Layer 10 of a small transformer language model trained on English Wikipedia (13 layers, counted from 0, width 128). Numbers have three digits each and are written without spaces.
In attention head 1, each number of a token's query is one row of weights dot the token's vector x. The head spreads its attention over the tokens so far by the softmax of query dot key.

Query weights of the head. A number n stands for (n - 500) times 0.00077.
q0: 382497357479350628392497473516444524576317394436340383487424619417423357463308512329408669352390593494338390579596472426580465564494437527425482387558380518382326479453426425601646523390684534482279472444526727494403595625650427635509452521543628526601581407473424545777461394653513400576534403448515467434548548340578557441575536402416396433603412210429548475554458528479648644509207
q1: 544463524456396503488581523451640432433485727512301625469574607480591465414527385573663537509497345533449550441477449443457485353366724506480607479596455479567503310644648607632347462393494418467467654500403485679429388545466517715418442589780578404583385296223545523396655462453630518497432611388605611360454579564575404494482500577532613582690559500516475424427448472506350416374653
q2: 743459245479545478503328470631643440555534451636667451459550497646433473518610373372536730563484616562421609615473390485515488592242497482533509512255567555482356655445482334465641606532588642491552441463517550497587638420599480613466485538637332616412577598681483456640670700467454677343652635395454485626435542587600574465478529400737445566524457554689591522516527441491459613500527
q3: 592425489452471418425482348511456457445489577530458384657389446479492649385554449505527388426561565665487449433427443482469599596384361599619578536531466621614464564544592539542648549592349437505415587454583472415572576429379434508371658189392568528398596577508459649608458442616475519670608550308348529546392370511466513484530687465503487524476421489537606638580681389452544534646481
q4: 394563649551583566428780588398265800389364266063355457464464392229537264526452677580431189577393382363537395444407526496635646314733509362173379540908521500526621432601470580412267353660418504635610465544463433615375303663541676386786542567474504343534354313221413433313433462543584367633179368539587709304682509432454513466540379634327587303410545527386455208353301415483433292565435
q5: 448543373324298657404555441562753300474385846484456395454396237601399347540746387536395542392674700215601658395441317585331326670175287416548698678165597476476437516439557599734692633346411471504402455321446483455516571088659489528640468547707527817339376528472403465392441524334488607477553672552398397664401484691559508559467598476322569596472431632410500525463389400500254611329597
q6: 409519465553480579448583267603547626343395547535379442363651454363470361634531592636569384561516415390563398362579492711564429460228496420292658709658570763701313549555431278578459623462222476396672441519444504299330597453334329462657391627396530346297775386515699545460336504404303350474334496321516454427459492671489345355500466492590550290443460261504580551036436615584599224446500
q7: 523388468608747298566555414413608451515643629302601359287584461687486407504414577479468485657638607687435537482490358554603496552483431658535630500411595557702482723575669545476589331242564561479625453461510431568758541748466537548478572370443490652387633413535392689562562465694518446446234256703361646520348795403497580773327408475562549357413386481668467453584359416626547497436468
q8: 384484733420761257559856594525624452271394582371190734374492403531531598396516564397565391631301366545523377677602707419688583436421487584346625327665581565524579428725573555574253367484246434670439504459597301467357477607515588299377032465407347408564455310412473461314676476500656442597431536672715433534567441631563603555352344468453391692536615428509316595425508546239438314317689
q9: 632421155415619531547372427404531467620546515665736459414450395709460387400466093302391773319512632752565721526639387532493362504394450452504474550135661477533535673481534547457306480358489557481572466508536400492590551313346514518511602456564605622425523647496579456565700751276382676579692544262496474493493555537533621424661630433731395537507536472654554703515504338597473721692656
q10: 487582595659503574610533441491432659448518460561455314532406360441573420485574734554415269632746362500576433564598472526601622395515509346357327466726360591446509518568619500529461403678482348344503540537319450463442341519520405426500616544500500436585534401551483657344473515491413466526329500621632521735506608368399494429522559385250518364584361436465506631569464513433447303457340
q11: 356470735507408581507704449454241596400507401375442566590482618263587534490377579605400165493354385429580562452375577573571667336595579593334559486976417674497611282560469652520434456517413338625496458587513468564457295652361539459581564446406534345535468361287530497240510408535542305613368415500476578458557500466551564487532510559273576397480569402482478344457409529428714367573293
q12: 315459563522613434521480411482527577517414430320426480486530496506536437482561584585527396496429437552613455578543500415563557642552500361384451400526534496561606585525516439324568495569580563549671484556457505514464500566566595578584472470471440475487609443502430435441444496496570423509395296443466572469541419373396435489672476456433540392401542675474401586408454495491539487428465
q13: 386450364425610539693351342532666582670640598555334593770336479437520362407643521439507723572344298398497449383577490377463518536250639534541696528460434490486507558462469463327380441292721613594574539542480578500503567447460611639293547604524389493424651697438619352326279548373430556374455364456632745597379368435339574433310450476503483637480694569482403440578480454431496717260342
q14: 377437449407584437601496346500673461465270250381457500440526648347441377360453532507623598304714246419403325403388609538728670371542437475479572717485503536472563401613374518465542412395413224529357485638413392607611427405441404546658521598384441483644445458493410612478542408442401327338319375596464443405401426457437337517261549328299457511383486296405231699604577396532552426304077
q15: 392547519256425752519529555462362563536432557567643545601573634666572645704481798394601543603416406610270405541464710719649374441379508548588228145402647287599237629526362515792571710427451466538538576414206404367496587416529500273470427529530366243493435361585593605558522437299416489607504411581492482451529540437438537363714421489456627400577582422520605393369460465734666573323426
q16: 579269306529555293508276450704666500500567470437721408392500662703730342679474434367791462515455541538390496570744493560478481206579443460590599421457571422485405634657448536867344539378467323481601339596479515372539418661447395587376453600533593563192677482573630403466339496426504538560482547412441348625576431402593413443470553617504688496489616314360710670675554295291641601463408
q17: 531628567504445384382615529802496627512485238471540599385728257465599614350526625550345416507726674680542504405428456376557496454784641284551482538481504644399496609507504529582671656403404298430448366641578443402433500455532396572489557632544696416518643565190532243568564627324500485595445544587519612407184507678707507479215564416626493383649517434434603365439583455837583579400654
q18: 400471530437464331321390471458562567484492622511459647657314553540468478306356661540440621637442496504388567433310734684449512449412566276430346354358514745544465481511594416674365416390692508447618752439511314688496394240486418585458353478700650360425420327317417620778558567515419608525583671318352422550650382544511375365243471493335470530774289468801344504488207280552438603568455
q19: 613267396529484302500568507526466655578441556412130460508538427454324479485570540604566363800654382478644307259628566349592459366432791489496431444722567357529511615574529664602712799689529507555737552559489395463507507485539621382768447496533369458515809694627472543710560565467612601486434417384515396445468381342475375376616390573507657714550636542585489354624711666555602464618489
q20: 523594401471392448474496447608489428535305312649621769602421543437657532493562583539609474536489518308633511355394500434461552530269530525660442559587618525571680618544594687416519542624529515489393478628288672630657637290469479504522592535624535635619515222410216627519542589533404348615395418421635471285620600607426692668481623330613551410432348359596823493903535276370336443650525
q21: 423388423635411328683480371570648480302695561480630416671628592543550644536480704524669304425553149447809441604629363446391595778512716444476496361445523592737533413528340508295568696293584426963573357411650450459461597569454489606549527309375496343464414437392343539331383591276643652438428445504722318534426520686566355578455744264563673564496458521763417385764512645428537567710352
q22: 380378408656470525805352473615428448489454636489459630580467640595665418427496545545577609223536634661601445601531306312718644666438504441328507708331668388207384590702468367385356593620679375310489561532362251293456497311450473267536493612416565597490604634490584490518483445566518532456275503413433503632503583393514483300575412598589507486448563526630711579688384482514608534528646
q23: 507564345479611393225603500389518393392334528434411329704403741271641368399662643579465525741521398728695378479629584621463582570449421608486479479434497612548327534567524636746511474395647635283500578511433601603614287479564299490649612503356514417556514483458463575518473383406749504420388572524254483539360702472432586490304598514568451417682437463633496368694612795444468524581562
q24: 500647354629477674504475496556267325512445467576621384481466580462594451331482453521254538461392547511399603623183464333563255435546504478599630522416361348493313379372554186531485765486656633282617581485465429482663581474663654397570521430623366566536507457500393482586335532171234433476522464561427464599518343425521567528430409273659511629500190549576590478552613202305612600445421
q25: 500697640605597440670575639343481547692541593537382624606376354282591500536349475436785299731466559396405423249365548623567358473486542638425602399431420401583696550515518457440435248596372370357096548566444489407549242641440559357593447468332833423438481518362647557545479363402504440612427752594640489373643439507486629284563556515529449681363559335508636451455632342536504425408573
q26: 303386519350457425435276439663337584492276395537565463512458703553372464383407555623467331391750151462344597644317493560532655531471416559489290636407419370551508718474603471603484680525622508608478523611801739492418432444603612630429507536259450394555583496540277565386371246688432579638437562511493307347601406551320500375756689430475452537478542357629554440238435462629629293478456
q27: 548413588522612500523470412233473481645664408689444572751788481405446753316187560349504433601442344350671683605676394605768608615459266432385575238389449545329520459466447607467488560415583604576519278428283384392543807473731579496331448636598522561500473622507532416477595648236639288576371627545641656567644437515713485500535482692389451522745554631361469608488526481545403448625541
q28: 610581555350585645523456312427503497624709553313544790547673597547661597478353420494484443430513584700497520474594419447547381470509483446506503497392525536529467484418255469740276654525610526633595533484540815500426391428407387569313685422419419491394378671625518541470553532587428651525587430369604316482415472414431604447447332343279329526452571392592647691464591603474636516412487
q29: 344631429609366469383526613500551750764433605324330304244445626587462474576426341503324531379432456507433395427542497321510653612344538536392467296605325437500717343567583458510539401419463371433520483517663456605657506530586456441646529529363348405440446565427411539503513605440514473564520356513242392368500441500477474439527442583201423315421627406598731602569455486397161503456411
q30: 542569590232432478500675493588471616519681340496535489344703372400586469376565614441364307458332676362445304393573712360618555560605345479346286358470592536563574324316735597441504375510514340514471322622664445354301351489517534462645479687486590500550384468656473524654531335407493573387539468373726567718517500486268552396413483344521389705447405264741456577397584581344673686443486
q31: 379606404174564434618630408527740388569584450417347542429441473493300533707477368608466386534519771481507412587533618562614593488463379587474613655436456504358571608266644711584620480496606562652458150203544633720493705373565432333542700460717401500421546418429388482593529768409508697337530444759443485475537578526364318361376738391659614417496550723696590527687311531572422292511553
q32: 348631433471391455435475379530376467394737563482414500401489463355560568656763489543500298486519445500472855463611349595375361519514409431611507257512440610277398356574339450362562656489555295390463444563616391351651599571339576504422643472485344563544242450587535358643415507664392459679305894547426500479589216388518475418324465438432335736493716381608386683655489406474443396518729
q33: 722477581362475374475281523799520618239678618740637284571422532435339473516512472547448542378463906455185538472601516335290475580551500639586496492245500276476558437581125621677673513298312724320455496432577455353680635484393545586342551539444209416456443496294515543619434366341524504469264677275424209466562629311399394662537546516508540504264397538525376541595535471508414484404345
q34: 433294582577426805649399403545485529397478241482319515416226408507542403573507573594393565609519782451514290449672582475486330488644607474583474677454574459366698663448537511472333355554419170437530448526797621323550636286472434558646655443415310377460515467449673507666293362757496519617445656697545475628536685435532634625669493302522419515540521662352527259405342432405504478652529
q35: 133416448637546621475546404455557453538372480563570397508353457561542550547464508593326409457504424294428529575646524682350589517376418484267575427604515472461320457432433496744204550569781403405311785313185321524356508460238466473540643600444346617953569519378481300504642523385427613568583707371404344534616589496504457538597653595670583433484270334412676205581573467697720733572634
q36: 534644453598549417647493545409409367850396265500510429300621557397602310655590376517337135630384664344473691606524564500576420418486518511636489667426435489364515472489415621332537387683521616667291540589493518438698675406514691437529389548432459490546341416666558304536455444557638286473553353511689570460531448699593403418630545429250674616563372437601493460661455617429489761339578
q37: 523700576457470727500447514596452599462478624651430654429729385469658329521522432205676452447474168635569455664580669328430522316567356336352529398410603665288493627667575535386576561448468379424471369644521441639559354704428598602460594556410785411418533637358596444655583429396591767576540270642652560557528644447514409451661535728605461486429316541390415540592500651443648387457585
q38: 642598574531567639580445731590704427451535585465476444402529476416359317562486490562423500428378321635584504514422532611632468632756247497397619379734467388603706579376311674642430467374633500518429635465510583422366588393500414531440415744605697460500439383677697595522612442521521600694279359590620565217534524476714380655389514521531647628307643548784500564543418593451514599588424
q39: 426489326536298507591575721504466612425463537727522427680534614468599332529567580486632481341515644507468643288614408349325229458414508354255445481496489533431458576333562529652504418443419657629567422430320787560511582549560497557410543432529404524672541504187504432587468431628463429275371587638607662421464763377764647489526206547428639489467573146376268699447543583347560633400620
q40: 534399305607481443435819343590407413372436339556331612533536391318530640455525647476535321756482377354453326657346560476459647485524547552500552657632671721503580486415507503733530381637489600514365415461389428336618347404567527473386459429591673426490607249604487381500354459629346486473317438340468355658544590403367287632439656497332672378438653478404449461327360413406601541306364
q41: 730321641470588550649308474663496410354358481489433545673477825376366496583328617293440272638442633469631799617710397511654547365463645500582613419639312780615660407343549655438384616423576265375711665394257516454605551508569339359531264529511647406579519489474486724450504481443600674388443631556336641472622559526592441569434526508360549328399238659404402334430504356350407608424560
q42: 507442358282649357569461441603548440364520459550276403434441537271423428563294597683453587454507547572458641523256503365334610616624365444385397364426490547615642464612564432603532624464299554520510374601651421544452361588333465408701484370389458612517449576623542565332545766423732592526534652659520405343454536335568733642473620570552426517480462353324687630376696472500510644517540
q43: 682445571619365480444739611545586457633493520604398580685583493652558490430449567526450465533449692483416652420565365545474442570402472497589700633630506688596348437453242422397348376441480657339422415338728366538526604531683570366398644572628555695453466484424497575455581671490466565587446497689723355604569178556441697555507406537480614424681726525302705500483605559517586470470600
q44: 333360680654592730677564345746515450461548533221493467625522446594852747579427362365144379607571551437552630522504518493595604481553523139436366456519340518382432764349591440605508354518504633409529692599465373415556338448507603429437486599504423407471585382489587437571507482475504611305460511532387482391433518389338472655504461355525460428425555412749707693347649691399283461460460
q45: 346357577381358437379598500440648544305462381428669745296589507550540443579608589493421368551454472514394551558591583404547486298439532582554613430327513341436607439570627366414402507564421588324727517639407649440474377920592373443644698363559533743431595541476507436369383473600310556619635357299542395354631629564276406523377480445547459565575457753576475444493460387592344547455271
q46: 533433484538435653532425762520386348508601410512591319556743369481234500580543611485558440637808748480733297581459515533515500294364528577334465229326828419527799409586477635340561291380392484419516664453626674539715530418352631557618508635373339401523457708634544373377687580473496539736512443634461394482376667549444440347201586561620677561538313585370496425381571492282345394523477
q47: 443591634657580604767381253519732594642741616613593424465430474489427485365500625548383142399477374620584412440301519692574407524715348519322341423571504599515598556611470552463328275375269542416251158462402632438511581546656511567558518449530511265579492589526572379310625426621473628500591276586401489585696448332393648416454430481585436646429543452428128427496290516365531229378474
q48: 458524486542481417180670604464475244542453670585245575434657702555510679574278521309628655314689664641497507521465586595548569362438599429163344355526622283591482626320571656586556406313535558429475367461589544496524455348388483569356548641603452608401576563623524593413318392659428297599607454423439577400562535448355566483511630369542358514689544385414573493551493438422354761682384
q49: 504770463409262613382659500474545755271586714463442452435473588404610593548340687482522324460775670496744605592407519458507579589655397452507658500512468515254439493515673504290341551493669466552534661685426360684655336732549657561534583604360221651324417504602669518530464554452586590563566475412652514420540540482607688504594628584428430507442276720461389380595604432705398265470306
q50: 489646469480525524665381572469324563251298452459420507409434534415464566567473500441510556423400677318513382436293531536628282837579524758579426362447506632543566566661389484608461378490611620547473226473529622607510438393403554351215526543378480690534342629440642539399510490500452590322581517467568453455549566666500321422297386503619324450340478759475542428587681347487455570748456
q51: 435389555514599574399444307330434568705398518579560471534571604594455591500792363475352733518478667426562728220356609614388493568479407550595561412443807507362481379504698447538633603577475548254478412638431708430441640471576711465496461325493266314303419479425600777448353525507434570645587593436594656588500376457518267528651510572285706639667394330527403452678567385539374489518568
q52: 458383496620827448585527530544560473546247452625396523467581480594504538508638332538410346458376488584632298465409516534485576566603241671469445548910403535569294438405555416492434778584449432371599492386624403735703455659654626710440378435539625534843309473461578428392470535477464196384723496442646227426309462535587366557396519835638578279746485750554731552476374315504548519512282
q53: 595285395367472473419442496492473386616575527481595399702558746507325486600406515504522690467328515238586496563496650429377237500566612574306407720406454534445438309451653282640445536736589473470277311391718466466407421477618507763568431489463561329422652610589468424496612390463432466696478265463560397518402515617685726641420367255638511655368394445850627371592362454470588259526696
q54: 751447563717546496240515275580496574274611540222573473798666516575594443512492293588465398438400449564402512555416528658508484327354455422270652676644440382697492369536249355356599483538469524441405317539293460504647428416440537515408553572594249474555648519446657481399519450469488420110743558935524639692416585585511389530640633484542328368508575229703577432339393210519431488445551
q55: 421395461497298457430745414424359835375250561345434362592398415306619380658579627531475449336572599234541426556479365530603417533438329489503327731652311539441515490386461528330481526438412176380715450365497518622446374417382386427374411541521726423489475514482574593246541392507543608500482437322600601527290347385586465579464469356283648420490597541284441457435614464577416524678454
q56: 674474453216471500524534587540639554704296540644695450799228399399545349246555527386457427703687711595563385709560473407289536325375504670431430298329388621729412546610450383519475232489609366410555378301429432460466658374623684470453564455586244607600500088539567417357489286485520575426449653462508492463417603726647287496516402465546519665699470618672496651460458484492624428543747
q57: 406707624473288253325327526512528511578539496177606531620786262448681560576585523402546596405338338551385703496616284312395331657639675500379347520436500581455607564582642609430366704354354300230531562527541464343817459359592369481617522694546362581485508387515460425713396579492410476493369451466345436377541534534478413615684708519707573420402562730411325575476451670240761511492340
q58: 481616279601404511432375659313742403387592307445518580367293649514469302337618558450464591425534687378454512449447573514507455668614474677354456478447577617464636504541529628451608705550464415387670408518524365507598620441385452607404305465431391295344737378580364405459740521536344541416682554587485192497479414590348507063478658399443402623561573599669319519534631635362616725386511
q59: 585464496388287311484426544391519552557492346576414470449461765478660445459580640285413457358581443569340321541474409580393461488496422481467734519607591481507207571358844448372552685401678581511324439333493547427529365542406704474919662526462478529605434563571533327702438515477377512442587657444709593646500493560482652767234712440278614271344619766636433570590537395620675322527399
q60: 426394807695588489386595520295288439570528577531564624550482700477543386373381431595593543609677503518570456507530608384305337482642529483662493356417546382405596789371355651377187595517414405621521318767407418363344470626513598537511604513666487437555535442538378604564413514307761528619535463493451378591476256568644459630401400438540358319622562598489489602582315457593454656545455
q61: 822578612631395301344637568504323485595522744342699725496359739504610704657541294579412420504666611598560605643712641327543470566687336599594570440461546507591329485377577575432321512647603402552713549689352667583776693384334455486478464543349693535625579460218567382496632605478406575412507660515641663503565576402475464618571375537367548642424342597492542545409392599445519384470328
q62: 387500538425676646207489566631558679544469358304292372370251654678333702639527417334545496388450523346268273429449345529658546488478442155696470346338605753637383493546410364562377584684436519462531688428330756638540555320525589603680596460319526658571608537702709474574358519594604754500326467489561496688544726478383434598558613384588523526563593559440461408562496647552550485454335
q63: 607686410514606566441346434203635366519489591815588561731648743438531549628406446703360604447485677500583643618646313407448276508426581432563489401339527514521282451634647601469602397364568416493761420637486283624297403238486517563587329497471563466600369612543418528614653338711438679322468426550450630419507363500625482607482410550584464429546646346780574569478493522432662352543400

Each question shows a short text with each token's key, already scaled and adjusted for position as the last token sees it. A number n stands for (n - 500) times 0.003.

Then comes the last token's vector x. A number n stands for (n - 500) times 0.011.

0 "est": 475360514781938529493468444460686588202743401504563432531417503496539488580473446497608456521559521582385516516526533504423428537527520472511327554403539584490473533401538530596519463550501555
1 " s": 483328482764919538471421438360754644183749384509587421559388448484525523591438467464610480533515531616414466529547499533396443534477476458508341531410541573465479491404533564633523439515503572
2 "p": 607459486675772554498520459400697626279693424616580395571427470498502499589433461536569472505435519612436443512565416593416476553490505426542431554426475538416504604402544578589506461497531621
3 "ec": 574482454731865547460482540319758665223659331546476387570392435464522490561313512483553522407567521600468541443628475585283480484508589492490386643455530566507450505358504571627389461544522606
4 "im": 440503487734820554463547554407607552230690470505437443666446560503530577596385497460595399438565525590467482461578508523453489478486583473487359547397539582516433472401495523566466439513499615
5 "en": 424593494645802597453413473414601565306690407537535376572439470449518469615488530516593518448573527635409553557490453557395488488501502484472367477389578537451491475427525568552503511539531615
x: 656420685605653435487478433591341624451476484581410548618394428373482464441373731456448542608491576587489530265537527491671737223533387472455424567636413448551501615529633561574616544533529459373380217365395494578440535535377397409566602522371539270470422328393456457542444414556372403551309545562505711276501379507570535346584712549332415524511569464317412385568413442566631382561451
To which token does the last token give the most attention? 1 " s"

0 " |": 462366518771938495486473474475675600197735374510545448529429473457526503567495443486578453508545505591396495500533543508394433525536507455535355595400538580505481539385539530572506470536481560
1 " ": 471352440811891519459449449429706618164699359480559453529393478462528473538517400451629479520538544593401492531562522507364412524556499443548398607450551554502474526373520553583521485504464602
2 " |": 566423448746888477440515479445659622279688382529528459525506451402508522492523389514535453457509520617421449488517537482355457534489482391615389592426583517465490526331563519573408510495491569
3 " ": 564437382807846513460496497380697637206669385505550515497413475487528490495530395409623497499509548618420491521611524526367388497506495466561426545493565538491484498373515577586487496492469631
4 " |": 487485431715850467438540562432656607301635405529528494508523455409504536475530421505527462444496529630425456483554540499359459524456489425631387577442571514464478521334563549582367527517481574
5 " ": 490528354790829496447502553354683637221644366516559528486425483504514489493528422392614482476494561626430485533648520520370384502488507483587411549505553538494485479366497591585470515505466633
x: 653474566445573518327521500566557673454442336436506347429485408699504480536445633559579643311749499380491350465508679340690602504601500576616503579623466533601372552504375626540473270685575484510495607549458495485421491505426479552543845441646473206281492450471347574518447588526604610595434503475450494467596490444592459453326360596602542543503600494379629415343331391535530573505564
Which two tokens does the last token look at most, in order? 2 " |", 4 " |"

0 " P": 469361504780945530512471462444697610204738380509553430536420477483550506584478450480605444529543518579393506509529523503411453521520507469532353579405541579467479563409545529584537444552494567
1 "e": 571331524749925572471424406387766704119771315514529326590398478515558472610432408450582481512473454560384525570517519531338447446441524481530382576391624510483453573400541556575414379552511638
2 "op": 587494453670758514518465531456596612335779400519513439495439525475494434634500493439528363588527511571409385462562437474467378425524559504457446539460606574414566514363466521483542485449518569
3 "le": 511472541736919529429486511323639664217835378484608371496479502497530496567449436451673466448554485607400497518462456529396366496511577471455308648384575488481491529359458575613402486498542535
4 "'": 437486466703849554419494506349605655303691304544574487488410499500515533579389429420607426468538551629467537462543460554408439547568509475497405563457594574444435512425545522556517538505506564
5 "s": 463495422705893537444456525336685648245727376518553429553430503470527502588471445507601464493558560620403537539517533567421422548526460430506351547375539568492482505375576526561492494520450597
x: 793264567491646350305494456480438691498395393486383451545459347441508379506387588559440592524630460503512543519489568509709700507511545433328451527581420427577476390465446692520577647589526521409406429418310600577650471536419619391583739446465535203435489489601488612281453474482406489642362518397302529481496460436581571385383380443497508749502600415405439396481490535489531350505417
To which token does the last token give the most attention? 0 " P"

0 " ": 460373503777921508498466482466682589198731380506553455540429475470537503556509440469601462536548522569390507499533534499408429532537517457527358584415534580495482538404534524564525452527495550
1 " |": 521371495775936479470480442445688597207742370513534437526453471441499505548507402502557452480516494601386469494555550497382437530534495423569366585395572566515489535347552525576477464519474569
2 " C": 559410432742900552503464470356744630210713361510552495527465472497535526542478376475590449485525531589398488541536525564408493505519464458535410538453526545416521489408512537612534501503456615
3 "and": 523356467765886588482444570368635619259762479474541464465383521441535473586458444520585429544550506642443477539474468548471490477436514476548381623405594536481395570405522550545524488484453626
4 "id": 434512444670749552457458604382699619231615387554610475497392519498574481577465469478517525517517471576429615604531536548385505417496554516456413525477549454503445483401572493551557448465470608
5 "ate": 513576480712847556413415503380705521214714362472585488457444488466560508511412413508618500523541422525406506536598494577392481515500475404459421489392616538536459466491463485537561472544463679
x: 521452480629583364451400521530567764471338351549240346425421454441776298486475814588421524454577479411494404449440539465385631471432350636437442576604452488556457537548607592381472655744535482448400395314376470624435503493522480383678581565530532314428433406572528392335502251520484379620414506403431631392749410601646583441268521545290447398533549432349578351464478651524388612543466
Which token does the last token look at most, and with what share of its attention? 2 " C", with about 60%

0 "r": 462372509772933524484486439457693600193760363534562434553413483493519507573486417468595457521559524583403522493544541501420434540546524488515355561408547583468471509365547537590503445517513570
1 "at": 534401483733858545413462446410680609183746361502601447578419473512468509592425428473642453518543572579411524515553536478412449540531527488493407516393543557461500500390544552579511493551510585
2 "ic": 576378445772915534426450474351687635197773344507583429552395507539514480563421433488615463518574548591387482501581527526398402542537466465510350571369537532440461526372511560590499488510492574
3 " C": 559437415726920578455459585296726681220738359567544372536411487533543471614416438474609494514571497576409540553557485556394458551493515489518352549401528554444491486410499576648574501498472584
4 "ong": 424513442723857592463505560324712703194769377534587366474376511498586500635381441521610481494554506627480537518520457522421484517510543427490416558342554531479459619313552592550540453497488606
5 "r": 417526439661775557488552474344634595310651318516575383505375534535526507548408372560479477453547537613433514470540524608423461459499510513438469521587584582460425522332535587560564379490599590
x: 477385646611649575327432342483514585549367405598403814647507505523615453504456380395692436574668391489522178562366483566615506544453557391394556462743473448588449510576491507455465454563622553649359278405492476529502290477505397471344529522454566444501492547544573409393425544474478344616249448557590540574495620501571588633363296599319453553459349537550461419471254310504534274380532
Which two tokens does the last token look at most, in order? 4 "ong", 3 " C"

0 "os": 464355512778937510478470451451692610180762386508565428542402484484546493568472431474603478513558517584393491503548525508396449538526507463520337576393546581495482540395542553589534452546501574
1 "s": 524370489786912551423465428378738657125767373546616419576382489527537450565439388475612466515575516580408502509569524514365429508523503431516339562367570523458482567367584561628475516513504607
2 "i": 574450474715809545411495543377635592204664371519579461526473453495546499558366415439572468510590536612389445514579499510365485548497526422491383515393549478503489550362594561528495463501423614
3 "b": 553548423724789516433483642394573605232689370548500415582384514518508493580421464515571488527557503577382521482556493494320470571444448498482439544436564496436494531343622567548535450518465626
4 "il": 457605449615676572487460582355611544345614432542557390653391508480524453561409502554538485481539515604382538481499510524371429502562506517419461526445518463498463456417528525569514486525463613
5 "ity": 479578495677848542438501520369608530335756432463559393551477521487526505551416454528637457466585504551441516551506501559441403559511458472481398618375555511494458485440460537617452498537521568
x: 610437463526586386372630577460265604512473287525503394539429367442591169608503738533320559443578546516606462540557515503624676419478399409349519577598480505640513520632548632470684602651484466418442191441447557525502469529414399386615838455526638377500444371554483476320540514511433361744356573400413637426514328415670567448393469548459483519512534436418447426521442562575483589447338
Which token does the last token look at most, and with what share of its attention? 0 "os", with about 70%

0 "le": 452358515783956506485459448457686609174771368515559436532401488494544496577475419477614452529553506581406523488539534519403413534535532467517345580395545570480484521391523547589498455527505564
1 "ct": 554405502759926536456477463424667573197740382509545448526432508499547527571482444537612448538585505584403516543560550501391429539524519454505367536384569567468446508414570553578515486534482571
2 "ion": 540397475775953528468453467378694612186755377486571431534388514481561478572470428475617445508565514568396524493545517514400421530532524449522358598398554568474462528385512559596486488545511584
3 " r": 622399387754895540420437570331737625196701360505577384577354510520523531544489459480569496553516543617385509565583492537424455546541500445535400563442539579430459493376529547614511411524539555
4 "es": 528504405743848561427446600243706626168761421532547413523372557465545440540445515501613528612594481524437403503620478534389396521496541446539423599409569497481437518412450649602530521514552558
5 "ul": 396537407715730527385478565358633585270638392621536363475503469494502509488446447477553471487543509632444521467580489596398551501446579442500433493490575562454417492393507496525511484521494525
x: 619392632511567549246361556606463755497427379313209496461317507418503199514365547361507570496349194420341474254557470545520624419528515515354477489622640467540569620530498391488484586633503431495383422457495572609376389374698483451423792408515595326534436419454346650641539514518402353451357491489461443417454501454543584421475585591377458358527540450429491523430320569392532314414632
To which token does the last token give the most attention? 4 "es"

0 "ent": 463343503784926527487441460454683584194734388495557448543397507492549503576475433486618469544569520564400526488546515510409427530541524460508347557394552568483483531403543541575529469540508559
1 "if": 530352500800927554478437415404713629172773374475561430522387530506543472597453470472618476561575526590390527494547524482412427541516544486520290565425563560505474525417513559572546468549496560
2 "ic": 601411451733880555386421509339706657228755347491556426541400509528542463558397419509609496499574552580368514500562510516362436556525470451500330533380568535427489539405553564600503469523474562
3 "ation": 517436481755937532437448544388652597284729386469544417524404520501578466544424470500637514485584515536432539479566470504402434554506530405535346565385590536483468481458504558544508503546503589
4 " d": 503476381739851575420434584285713666202720409528528395549395552522567491578425478494605517493525544557444519526553515541428401516467492447491403581437521512527520504382533570597524442498504529
5 "if": 353454435718808606415581526377682634257655375433501389497417544458517494502474488536546516503604485555441503566492531476380485520490565451518384536380592518583422478369502538545457512516531591
x: 519510672551618399501349403720408567468288331245353466454521356381494256617611414286440586477454412540493460579432597553506468237571716650357661531736490506459504657531527565365466539578553555478507403427599584431634310567327683339475584544507634339441522604523559604431376374533515555542352514625317583359609366432470638639457551734495651631577457330466480493401433533466371297460505
Which two tokens does the last token look at most, in order? 4 " d", 3 "ation"

0 "or": 451343513789933505483461454448699602178773384504566414529405491513550491577466431479631476532552523585394517496528529529399453529529521476509339553393564570481461522381524538582545464535499577
1 "m": 534391498772941526440473439393699625179779372511554414564400475478537474595452409468623470525575516591415528502532496524384428540558514478512347568393582572473437520377548576603515456542495585
2 " a": 591329469824943556484476455343762641187730376541554385534372491507547521554465447485596466515558519607401523534584526532419409535469473465539385549365598546510459507374550554604506398483541565
3 "ct": 511474498746894544442488578349711579222705360508528414484427510524552541608458450600606442541570482562408529551559501518393467524478566443500378501402634558458442503412553562562518475546490592
4 "iv": 511553397681779578419424564330678648197666355508561465557386534492498439571441518465577482515520528587413490526534521509354395492442593471445368523453513578471527504389494553535521533567488624
5 "ity": 508543467747932576434501492336657590234806410466567438524394513522570506569464518520644448474566483564392511526564414525430368539498507493479380578385634553485464466411414572600471502514483574
x: 630410554578684447468529564553359655473501419522461332596442394572602285448488749560354463552490596653526489447474516424536610362422388473324442668579401440499497590592607634438715570597518427476395220523451440550520436585413509410565816517558705355512429350426407431360507510461512420777372674508375543583589376559754568549347415565444589583506563363382462355468463533604478516519498
Which token does the last token look at most, and with what share of its attention? 2 " a", with about 50%

0 "k": 478347521793946522491454457461698595192747380506574442542427471486559485572476429476604454527538537580391513506549524491405443529535517472519341575417544575485463535385522538595514446546486569
1 "or": 490292501756915489421451431397726554202717362524605363539436484568578479561456442496653464505552547618370517540537498550399509518493523488502356555390571503484444473335457562603535479542452623
2 " O": 546376464806913515432500474251748679173744367453563377492425483516500441599429464458628500539506550606419547528529483548374466540531511477534381584404548536433503489359561599592509421586520570
3 "g": 536416460700786527453455603298690668308758317532625315519406451502579484552409449492561441448533545548443614542555480454375505464500464554491467535450536539459439526326482456626524460466444588
4 "a": 416453530719743493425564583417646673282662361426587389544502474499479468542417449456552482481491560581374481625498492501433546485487501477471398532416541544434323575297518555608506330548416531
5 "j": 463479446651716550419459425360568605365675347489557510565445453576514466604486481479520358558531614604415573568519436473448490493557519540494459446382517484462430547366551607537506414486450605
x: 623432430636454430431600582453527432469555502311440467672417566347575545488572529590484247478697485588298556345254450424523582526610386522376486387592398505688582449587352527540592495520465489753593518577358437510556543643425534496622623445564554393480351492453603589169353487732488657494424464546496612517559544636577653576441364664538557726552563292430431339491527365505529399462457
Which token does the last token look at most, and with what share of its attention? 2 " O", with about 80%